Layer 2 of a small transformer language model trained on English Wikipedia (10 layers, counted from 0, width 128). Numbers have three digits each and are written without spaces.
A neuron's activation on a vector x is GELU(weights . x), where the dot is the dot product.
The model reads these tokens: "an" "ap" "ol" "is " "n" "et" "wor" "k " "af" "fil" "i" "ates" "—" "W" "I" "S" "H" "-" "T" "V" " " "and " "W" "L" "W" "I" "—" "th" "en " "made " "a " "coun"

The vector x that enters this layer's MLP at each token. A number n stands for (n - 500) times 0.0088.
0 "an": 513555605650473539351574612481558716344406514550388498387453449633643448497449339433533456552554686348411411559436507561520532562527596483629567499637510288407446533272522391520457442538555559408476555413549480555577370336535660586526405491410539566365671387550469548471514553489500587445530369660430612520576513353511498401322510393473575452520475737295693640372345409459464633437615
1 "ap": 399520640422576558583510560642515588359223393388502388385369566605524468503384565567495478446395623425530523548540629575527600536496639493893451476684459342645581573542537404495496476649579625550405573570557497526631583182584504610347410439553521392340745381390508550587565589484498544372408493532531600556449346411358452410276526405391546410739390677538614340491519461424522451374368
2 "ol": 682614601612512529388615475518492568470580350410357613599519526700460502362522352603521462684485623360507399509608565449580597584363352499702556447624395405500529514523475370580542418652554557380487579522501454505462466362510595503299312309357660456468650535405465367592572406472601471374483591424503693528456289447456567547317487345616534409704479679441517542437431482564510479574405
3 "is ": 587477523433489515433478542456532555522342408448488372525572409637524477412436493497484533468590643524438426608467437545662373554487426495398684463440479517473415555551412513552374570567566594359498513542511378480753625449444623688343494517646436592571653520484436456554584461496524476520461614567527519582500579516381573426443587441368463470605439493344495302455432513513304542465501
4 "n": 475444671553487558413527552419543510324499471519264669418532432639511397467497362570382616415570610413395277454341525576562551398629495452715770463590633487487613489433430274458523419479558457454419537477519287499543419442529592427442473455496451535503735419434457519503337372495506575545508562692485461504589572440426733644440655349547528494526647522435684503464546540498433615684485
5 "et": 527615518579486565452463721565473401372351442431242486432381501575594406395522459555529489477405534416479424641632679610505451279463456552726533560706508362511612566365582386577632463588542550445402529533601600618844533286491533495426475666402470517382786554401549606476425516459508649599478420534548474410488446330339370418293716416488418503517423472383520359544446554533487445540547
6 "wor": 571440532523502515453537549572641494245554275498613523501435568680577515442451533681549509516383601406471490660341403399545575477802333379558645423623391469531617529425581501497344467431378598528523550494490477403366522385452586531251477489500563534683688351614495682527609515449468501531550608631377546571596499278127520596365418472430487491440555438355661449374531459520533507367505
7 "k ": 491587561470472541370435549390503536428380484461514515468487492596557435437502509501512476444558515482463360585471453627606547517498517557463530479440457558541503525537521460478541529633534536511553493534436424508602607372456440519270555497525533489471706575514531500490606473449539507571440484588493559592520545478407606636530562372461493456552516513444466378527465599480220466473502
8 "af": 627542581621481560305474543709436588470537518504392475551408400693375515349469370580470490346278450440552398536542645453584667388491428501883561432595452355466599610370485332514515451618403487485399476603316578556486494309416638569401391361353476525423708608458513481570594437547498467490493568388457629425478502502519556568466669418560572388727549638417702565514560459594470462353418
9 "fil": 630440500530469628417550540565377552477406469645521566329480493676629428535433516637473425490453415373449644567483350418596489418606345480793523191368466677525591441556586339557511446431487495489415576531581577483536498111343591571348477425543600526552612468561395506576600676524578526587439460650448716530490362459278540569429513577456474549486490501437795478450432467546544329174572
10 "i": 616647554615403463356442599547568434485297487323356729522484592454573523516393254506500405402465647590562404697463511491360732388547450545670639398657517513359480512506482435385492500599537379389560592645510474577675552483429567369385404454438557584551596634463555496449503461423660455453506530407550591444593606202550582459286564333436523469599514453477739437495544491576488312367556
11 "ates": 541497396289537504490535644570459484333635565296475686523422415612454515608312587496663388599287532531535679551412414514518392500472359452451556632580423463528667644391662511504621482812530553443509683550751410490542492351472443499242431353423555511483648423383491458633419575535430631500537611444478584492546412347371615366330636367486520425509585458438658545414574527457512558331496
12 "—": 644473424566486569540437492604369465463542462413434483592515508669492490535486472424514429493417370469382459667469446561496471558482443632473598435363273574511541533620502495571499528674466471419534443496671553486565580125424572577302546400535532626526432529229372434493526580546478541579489635544462704582508487456496581551494518619466503633433450467421636420388456515508320461453576
13 "W": 488633545455510448502535515665567588379475573531357554449538445613483568534548330531539548486416574488481395560431473536419561589541440561580426426639446468373653624263539464523604342567468558538560530699675582452503568152349555481344445606508424498580623627437263452531454431658495559621474424510486502464496571478460490540591313512490559494549515381405442442397436519431451384497579
14 "I": 597536337576424487451600665639493508470424467473527541497578457568515633499410394375461475502378513383464419683408534549460523477430423489674520423613343535380521510531498436473522396490428422560421430500869621635903474242558546555427533493408477526578598506314546643723595420551485460540441356562532609461465494382620682528392505458412627553327511460401451603590396413504449389604505
15 "S": 625489373516484568458590676555482531454476472490403615472571476739510428422412504503525584387440451487583554609423424477515469540420547446644499523506470382424549530563530540577556324596518377448646513496735480567702517225468443531484503464546518475399581532343443427709482397642402527477410434513521514443478510584406648483490414514440675474574498431483558602442459456449445608467451
16 "H": 475500421456507586441656595618490543455436473594559434351488506592578496490405422481440521497356490510456496616552516602495537585415345458660526331580479434443601475519541579560567322521478417529543458440665521466721508144462450430467510509551481493537675488390370483645597365641422447574423390628544491491514477477532603539482455427441662468636560556481573429431468526440447617475519
17 "-": 595540514472461459585453523533601519496443475389580654472637550436522540624422357567485601414549543394393650607400515538390570503571619575651611398586398497414603588648502539500589498497555490444584506475574581594684455023475446604535590555570574480398606374484496342603533269485409499496383451593559655370405518663473432371450402629468456460516579522434354545521358476408327537464447
18 "T": 565534557505456467452626637508482502468377361535583554345554445612497455484474405480487575467469517409539480597449455557416656522478531511563554512564385520424596537498478476446553347581452337534536500478710588579747573140568457411385471557529396460407720597424513474708593398612376541588426324476526462373504513510448568471481498399382627523543590465473388601565498546493430612682461
19 "V": 616572600360421484310559543593539638480437476435470462377588616607419487515410435495413565445521639342438368600253451487514459610574510503537490433587521510426526533629608440441583339532522461598506343463754556522675547191564418476372520414535525451495677526336508511642498396584511544467448400548539622504526553478569602449477495515426646386558567471614478547503522517489453505552501
20 " ": 542567502499452555523536596468468685530471467442544548474498505548552401572501456505477476463589518505470446569502456586624506523468371578468483384607413466408503524598527544514549519544544415534591461459511582509591510363533447448370573520546466505620624521415516427641506392437543451464413455447515620536458444566489595557413493462418534507575546548319542531509456543458227585462422
21 "and ": 614472549402563485308462563527532493469333431674537525472634403505527437473528460435435547591480482464406477551511517629399573512601537541402589286523408415418538654436590607447591559609555434480532537560560588440590496308512476451495566608463547541498684575371513522753496428459446484551406487478520538447512469555426548426493564534411419524609569438466589509396292439512279619522549
22 "W": 486632534451518448501539523677566597414472550519378535422532452617475534543550310526547531488442596468486409577439488523430543592551428575583448464634430456338642633285496465518586330577457549565551550680637594471491535165353549467368461628523445477579640623459282429560484413646529551597466422526487472450470563505491517491618330504472555479567543411410471440382456501429440397513574
23 "L": 589540476539552528397547568600481583486504335550407563413599581663547481479454361505435505535395657407394451698381437431509508576506531459470544362625458480473476460493461586567534323521524490505566472548720470447560431045413522495474537431487592472533579529514439516604541307679497563535471424596552558465485446609405613588489338558520598468527559448364529411424469555462428497643559
24 "W": 511624490443511442494567552665567613384489566531392551434535497570473514540561318536520523483451632479476429560485467539436534617539417566558428422686433469346640636402492535499580336545453540585565521648619608469506548165365539502384434652519431476581633612433262434589509412659495535552459422512491490427470542485482555480557298522487571484498551406395440432393450496420440438510559
25 "I": 608531327569422480461605669648490508475443465464538518488573475570497607504412375381465471520391524379460434677426525550456517484446429505666517423629361536382510513586482454465527395476421421584423418494836625647900466246564538556447543516411482521580591512301540643733611404543481463524444370553513592452455487396621693525372487462407630552312517461399442598586399406491447412607512
26 "—": 666471427550449559544491542641371489466591458436461498562514565602480439559503475413495437462481434467370500689509458536474456575498405652500568434413264578468536539691462545577490523649450463476531436441608571501576524112437547588411555461529501623551393516210371435625570578554434508515491593527470691517509473486490625444471477662457516626417483455368657403380478489459312497449541
27 "th": 451444677576482403302530558623446357418403454600394768367429584559532482536590513508459578433347484462451285355520496721416661497537383556737610465496448720535673530255618325526603448589406429508508536375617436647635471209501524515363399390467655412393531444318480570523441479603511554545488561628443501480603569586481702522517595659554484461520525446495517311539430373420465450456511
28 "en ": 502584631536454480363516584481511585510474484498398534543480508574554487437478394589549566516453512437457395456485507530585557544664532578610517427539528578470534512340535523459542543507565587501553550476454466484581453342444510585364493362520482467414534456478567352560482364488458582557420481477476503525619577489529611517515552525522465527537436489404476461573438500425222536503516
29 "made ": 495452625447609533410511592565368594512411559487519571523351379712396457576367435549523553391352370442440582540542470509490523503554570595628589501387573477472478646284444472450538568604512525554507506569553527460602598143507544567502586417593437522479495590609455393365552470497437562545414468459484555484473590622402572490579473632457465508679380553421622446494500510551291434375471
30 "a ": 572603543572458483564440413584492613462417584486536533484507453738486589394462537550493565465502498478503412536533438612658473474498408551448575447567452303504469503430499573487491520637538558452543415505514470531555541251404503516483553512479448512459632540518557556536478439412473520464450484502492455504536567538520555454547578491412538422681468495447479468574543450494228520435560
31 "coun": 587316631458657594461533526610494513326746383461341558558437421829530405420536525664358502388366600294533560777414481473653472315372490429682419421617417446449614645309514397520479483470282536601477530502675498500483439366474594467420547396465560511518716504516542404734531617387579570486486447461327520540461437408300644586427553473507509505535571572462722621423545570546480463464430

Each question shows the input weights of one neuron of the MLP. A number n stands for (n - 500) times 0.0011.

n205: 333444323350429555487600496584337465461720638829662486519473574311510526318538578327302485647455382610496467270457515626448500624481452369476325413363415464523552465345336905571582464341535405701543541482440831461455529656430275431611462489384360684504361599488570572482662496669414515496539493370518459260440553340555390466436533428411584370439309486286465808537623507608563620342604
On which token does it fire most, and how strongly? 16 "H", at about 0.4

n345: 510337234422626354405666478356654506612490669384503487672344450490376513500588619488406548493510277409606424479503486627336660601553782460381631468288500648676587562500658484396440503410300441602371587542460472600262402663503413448447452593610527433426574380633559420459546618503442298451480500520687555339525509536438576584427727584579422305450469576524551544402410298593447455407436
On which token does it fire most, and how strongly? 27 "th", at about 0.25

n23: 465476261635500457513267510524546640644462598537683414560552531455580748500659471331393515539577446440352482403482340517456737625279503574542332493486435313424408287549413697289618577514490613723593394382328528637460703411630344382561669571514438546383389393579769535384371591375700425617411518362253335640344542642432455588514496663478657513405576591619425570680425540633421436635654
Its two highest activations, in order, are on tokens 30 "a ", 20 " "

n199: 269468659515475465645451274369485518567590662517527475437284525255751403384427661460525585467408344365434530399496523596479444818474670507436562471391403403669444609297399593396432359602469543647500307282238694600372663589656650458588555624603649478378437425469548562429656536490653547611480574701709490679622547518511396846547537400519382334496189710566449512343514705427548387352438
Which token does this neuron like most? 7 "k "

n247: 659555184333375529524633444500372420580725753614629258403540622332482427624401496358382404599779531564492577531666492532257240736527532554405364564575404600379250525706470680607356516271410460518655492428422759463465584620639368547725656598568347395688291382452454309643630421584519191519398396329593432492507618549542548316341438674500694407378489500333452587469420440403481520469470
Its three highest activations, in order, are on tokens 26 "—", 20 " ", 25 "I"

n98: 436531432464572403764388441572588613500696715242349410625414206530460605399411671559590504317356381490542620559557515497500392454112591476446527578567680392473599442455521439455507432376385795422461401747474702407453346636517592527476600620546518511526446590387543616473583549467553515496401676466353274507444601504546378769674377396551500460575320311660462749460455447623541206493479
Which token does this neuron like most? 31 "coun"

n239: 408475375552744479554398254611397472664712557584435672760609726305317466601635489456331656377465320639643602561478365290246370559447486279412385610544429724571408458521569537406565592375314464623493351604344579414330664621636555462560365309433489635653282493414399496390676376617405426444699593512453507425496374437489558561536515774455470361327439569570516546414536782609604571366566
Its two highest activations, in order, are on tokens 26 "—", 12 "—"

n224: 330611425512536529639459515521549550560539437418522566480532470386494776530613550353347503500609566445482610486356716442568406537434415459433602626417635560490479196479657266530530395561523622562405510481592425336465276457500445357470373472485513497423626485624491494405438579491460556531719456506500309622455515438540277580660453416595363360500632497607542623591574535756593467758494
On which token does it fire most, and how strongly? 4 "n", at about 0.93

n329: 534582563236500409480590423497441611545686732562639409634572552317597475285569506537360636604708471459503570437375274310635192547529524443299411388466411592731341437467420516466592416407500612455491685522497506536288563497539544384473576531462598472532476393646373509436437413567630639506489313635559414500665543447340570578479474461599465580510445373651533743551506488348541507565571
Its two highest activations, in order, are on tokens 6 "wor", 23 "L"

n79: 469341572575599491446515406548451322536559376366500446543516500598457745507432408324518369447590497462654456412555591564521538618257465426450222457488465485401470364482424588433364503543600539435377273453318491362424450639518608567547578574568551552654465521533415518366437378546635415767595487500357526679476485593469388497639342306778603608490659564536464607648419497674520415615380
On which token does it fire most, and how strongly? 2 "ol", at about 0.36

n328: 523523549463594413369389354510417459638422544462576449656479481409540702518427429312419658681552379419596493394460375481538535590449739547493475424543379594653446411557633635393526627368459433551322157403356718545401316512426593384433637490467648500503386432504369559413591500454428423733354376542582601749409474390647494631506649507758403199648484644465549483547558537687467391469513
Its two highest activations, in order, are on tokens 8 "af", 7 "k "

n269: 595572306316688535569494583375426510553615720500356513507336619244417493600472535351450378627496221580740486447625358621269322452375613548448529483547390669478458565739440683547427571402313369503549370544419557500528568554526137365549605683599451308546354344518565466608700668459476345377506620514543555403593550517466583447430455578503466609329341560468442713611575380510429514444487
Which token does this neuron like most? 26 "—"

n16: 227506503612484401352472378510592383402367527574415449619414423507571550550527517416423396440452557550588477464657579564535531751534354453614155666500417529500371707572461610523420404386356675406604551378391632465429493617503402559607762742628282425701553558483480484484453442488422420612429600292610484467384545642688442541754349490634404590401641387455413476460522472610455388439614
Its three highest activations, in order, are on tokens 24 "W", 22 "W", 13 "W"

n39: 489452189308262230482307444511458445729402390457635355549625366468418446379576520419552573527381356662675641335576476529387613515590678606092569451139446302774485588403489694511407500504260555438660397500492717456374577539593271565518579610213337572393493638601558500589523579546788569492448543423549551655410369565519354635530449624445357543555496545343285664531515511428481341761508
Which token does this neuron like most? 21 "and "

n305: 283477346262480245628555613556527393637842493327535562424514434346592572603596687472566418534451445717601531503463564361497448575497506371574519725288390652522678442402490448643556523540261464743515672442395633359434333532530446510419538406466328550598439503475648269474517487428426536463720483414380471682732586629425464465500680489632497551390516497393687606424618541490529518588346
On which token does it fire most, and how strongly? 11 "ates", at about 3.1

n381: 427412327657737301564479457665587514465589493514387366360424387542463733460443426447507515687489552510764804300457504520643365679318555407417589572341452482512604204609636493539333367428445563712441380584553475532522456629479525524556541692515538514617427329462471694272611450483403423328670666569418434640255454518642418481504537485422324383419539464454276679245581449719568245692536
On which token does it fire most, and how strongly? 25 "I", at about 0.12

n72: 377608252324533549586610241493537625579488492440836471484551308496706508301364584346580665436415375412493432377604461427600585733542663606277451574393250526580579439461449610518660382407415370675446427290350672504477444507645243341496724641515392718724422241638655423428602448601666524470429360508650276451515423459680507419387629594500598398508333647535579703648597604529457599465426
Its three highest activations, in order, are on tokens 20 " ", 16 "H", 18 "T"

n283: 452585510523550439512605509350339438637242450469513575793432714572464556239490490426541435611681470372587256423519463566571568598543531429574393545510428687531457454496440559614462530503706550657336557484450547516556539461431648384701536448370537368393543506599677324481438612536516401740535523394284288513389620604510389450519328638619467610154318497476380473539347578484535510567452
On which token does it fire most, and how strongly? 28 "en ", at about 1.1

n352: 482531500547649490474255503541571703493652749551637548687613618307587395625459803428455538641485453466518529431447440537585538583679595697399503465372373427599339476504633623517500625308432376797225289284378622510507417584524386473538658425328367621670401490557703655597583493410344519460532352492489541464490573482496497389381241612558486446345278373447473766656645387574531640363620
Its two highest activations, in order, are on tokens 25 "I", 20 " "

n147: 484509597599595485517334410573440582479476516524516439537490654493390423372417733526370447506724657515554675462617450320591276411458392449572455522528526528497357476668416577413500566465283665642454349424474382279520398583386291512573545481713513478549355435500805650601555559459422433554440651300522416548587574402630550503531497467429401389383503603543668702542231547657422412477425
Its two highest activations, in order, are on tokens 31 "coun", 30 "a "

n183: 746315423397357462608654417390566500567383545524777479739535400508287433448557526446439426522828697476547646473460600339479377566459566465488347489464582482676377500669392318482607671376570560521390834500322407383613326689599445580893583697511584442675395453578611565348541489374398434496434374361543339407432504687588565428439380676706485642316468572627376558526305483344495679511565
Which token does this neuron like most? 17 "-"

n71: 707648389337467264425364523408561559516547632257381395623450523360582321563755535522414729791599552541571431540561386544568474640593645474378516581497675477373403526523503510460354534355487562387629766657391530503413480582408405638506532567327447433609532454611424349480644587494416536388589428386440397349278748507520420461470379571632432545179434330315547496627588494420441738482534
Its three highest activations, in order, are on tokens 24 "W", 28 "en ", 3 "is "

n154: 458500534337390558592448513522603500534459553613507531652592718421348457489446589536541661412554516518577384444503486521246602513569515568387515474436770500451475509683376599427437411564571538686368614555547605456394751549575529322509552429432322426564466468760641397497428618648279387487585467555643343210513557568458541406462272703387484580377434241432455419487462615452729528436468
Which token does this neuron like most? 24 "W"

n306: 568611436190552557418544549663668486573409692578585187554530476485607577265530526520507523507593427578468376678671417590534360691749697551465368447504504479627105514496599682454426533315589538493633500507359658462334565581695489391610534611342727603370527412720616660472507550557507382496523227375571292515574514496381511600377474522383421720320378496515409579416607410387461550292400
Which token does this neuron like most? 21 "and "

n315: 432487525575345411525371576507436464621572382285535526746429493446598652567401528516427396370511572494520604407554571301549532391431429587356555665416614374645458429621390407367368607362481625400463546517209371497368521570625486548643631605300518635546642603636407520428342657579399608469515624364367452579507410514554517602653393511829435462606490316564802322621742494346495240605644
On which token does it fire most, and how strongly? 10 "i", at about 0.36

n259: 567636465339334450691481471548370590558536507437469380586623633380497741460458541466464694541747510598277452383440454353535430409401490440522392460550683451632366315454375531533278430463446591462518455446569471429376547456643443351574657473473420354431494546588778722351534404544480475550491558518549315639418647440651520697693579521500524421429617345735266630599629647467459379621235
Its two highest activations, in order, are on tokens 19 "V", 30 "a "

n365: 439574364690600514486395285383628493463581738611492559581572456468496288674548488462637668527480415404474574465492472433515449679670852468248407715300427433589456485452541427548530456323233408830441422370374444669321439582551530475576536647519508617645337337693546335555646504701395416344459404624590446350311652553599441516389539845585469360479334549404592861458474323500688661375481
Which token does this neuron like most? 0 "an"

n201: 367649424497613535720572507348398516497485602642574440642270433493497528310421469556230467597500302532503503450684608669402503638416432686269659497425392460661457592583389628420500491405503391487661358541394624646465693663497616503470535718661283452408324252601323693321632483459588456593454455648588536549594453579342587801513402471462562529546550530407438522469550439365502431744364
Its three highest activations, in order, are on tokens 7 "k ", 20 " ", 3 "is "

n300: 531476606570446464567190449369486590460448347706421278544394510515565563379406387418439544472457532546693465589479816257324632350493467662372326572517423571452308649396350598592395581373418601497519579636418541520397402691470576395487503628417493620561388605650584575507265353506503324566562528489462500542436605437684446701843705536652406546415534517500386696567500354730400378511442
Its two highest activations, in order, are on tokens 8 "af", 10 "i"

n57: 520510351375412557691612395409734342597653538440476354615341425418641388423444651577591550449660670472427661552623307437442324429349767500215529410493456454697481510694349554503428408453344361494533583385441451471397585698698574541522475553571587503643417313599510444471412420416523642567467480401454414401484480544375621434306668370397672392421500556539489728418374544347696628451437
On which token does it fire most, and how strongly? 11 "ates", at about 0.24

n6: 396568661299392381599454500414289550446630572668750543595504478433629549512803466561478598369369508364548545541375407472433447515364458496407461297389278402619504564423234730536576485548613364592503630351538598583435485608335411451617566511329411275588277464504575625557587456400511504668480210469489334342522685600433616558576208896470698489471283610601425659606654469331596488308702
On which token does it fire most, and how strongly? 24 "W", at about 0.41

n343: 439528561642347470541488368472433411565674490479457410565328341351560445339544546585656598316443539693554598559513604368549555490683713698375473452611412622483482384481381601346682449433460460454453417487457632652467455476503494287451443656468570427357488462581545627228458557464811656671578451520481311611581585478371469815563562681375506551407475614588534517539463452440560296483497
On which token does it fire most, and how strongly? 5 "et", at about 0.4

n174: 385254507357449549567381412416452624537345464552396449596474635386650444451551461306574518630709366552604539427528475425663570587614434507458444624307532439270327384339813479616385598524596466367509593720568418402400511591470417299573357452674504410450576602610620720409398538503558415423375391489633398609364680730615435514718645558550241579640500572664644565235453409486450304514479
Which token does this neuron like most? 21 "and "

n87: 305546412511609412649528316416385483552439578667616461531557514446436610638436522440679283737515482463507596454611443426524459573500497349418397597511474539427376362304652375571179681647569654555389694562545224500559365530426522459407320317562429557620349309569639550217321586540357290623751687637447431639511602232583313564535566424718333510375641511428466553371584446511640573478529
Its three highest activations, in order, are on tokens 11 "ates", 6 "wor", 0 "an"

n234: 264410317589547326452472540629460333489712758685607475441263511347746594323573511655403492619419339590489850395614589483295451756715532447552500474295552764619610405393562485659554395320532600585446687582252460518405381628593456482496510511522427610469394428508605350525444536658325297366403444391271370402702482519448392607467485299587329486401478671566469717534471531650580402416566
On which token does it fire most, and how strongly? 9 "fil", at about 0.21

n244: 463414552239319532545497542423485456497685513517576497340468440422583568640458500310312239645446447373536385461476465543403410531338401520523491664445550659565427482560503450671422452467596559503325601494491545500516420600524543396679448333454681597421415512513472367515392600457615484552398565368407465634578527616604473630470612375566414474575408292645695814369444537591537246532600
Its two highest activations, in order, are on tokens 11 "ates", 9 "fil"

n165: 297568540487506572608449410426364491653480425260602580683510630510613445600357497506670363452576603581443552401465487479430494439490557461562416607465751497398239467511466423550286598509527521430460720494362472328546436527478658551597598336567510544576461435419613440298439597462795386612551641523350509664537686503503506585677432487643449440567343365570769400448472607412555362454346
Its three highest activations, in order, are on tokens 10 "i", 29 "made ", 3 "is "

n220: 344700500304489640450635560672468754598504545445451479801420539373564511532617689540426664555526449708428426297450428439607607628489545517441332353432676496597368400446333467372458672453621489445589624387335429626374347524626514473562558644485387597365541535749592514241401489335586519343559188691557441559514610576635525639649293451507270579561556200633492473437451578357453496612209
Which token does this neuron like most? 28 "en "

n366: 600338542399555469399334480332643433558319431667472341397785529355754463540524544482409496632740558541324596417573328553551459648442443475456509533327541451386369561631644425608343592337564639657509611510382588364486517719516323541538569587386375374753372562514697609642483583466474429524473534352352389507565516601513513344457643416411372383545542533402333728493461675679461536618401
Its two highest activations, in order, are on tokens 21 "and ", 3 "is "

n307: 416361515444374474681396393320444355551291424573471401459496418493763635450405672420640604656442358642587629510413581438349379535622673477534337510409650473590527470386448418414390573448734581376309729454496503310590596572701563483419464434753478378344433397448553712266372448536538388680456521548431360635473551683592311642596529522461164536751278455585429430468422579510558466522497
Its two highest activations, in order, are on tokens 1 "ap", 29 "made "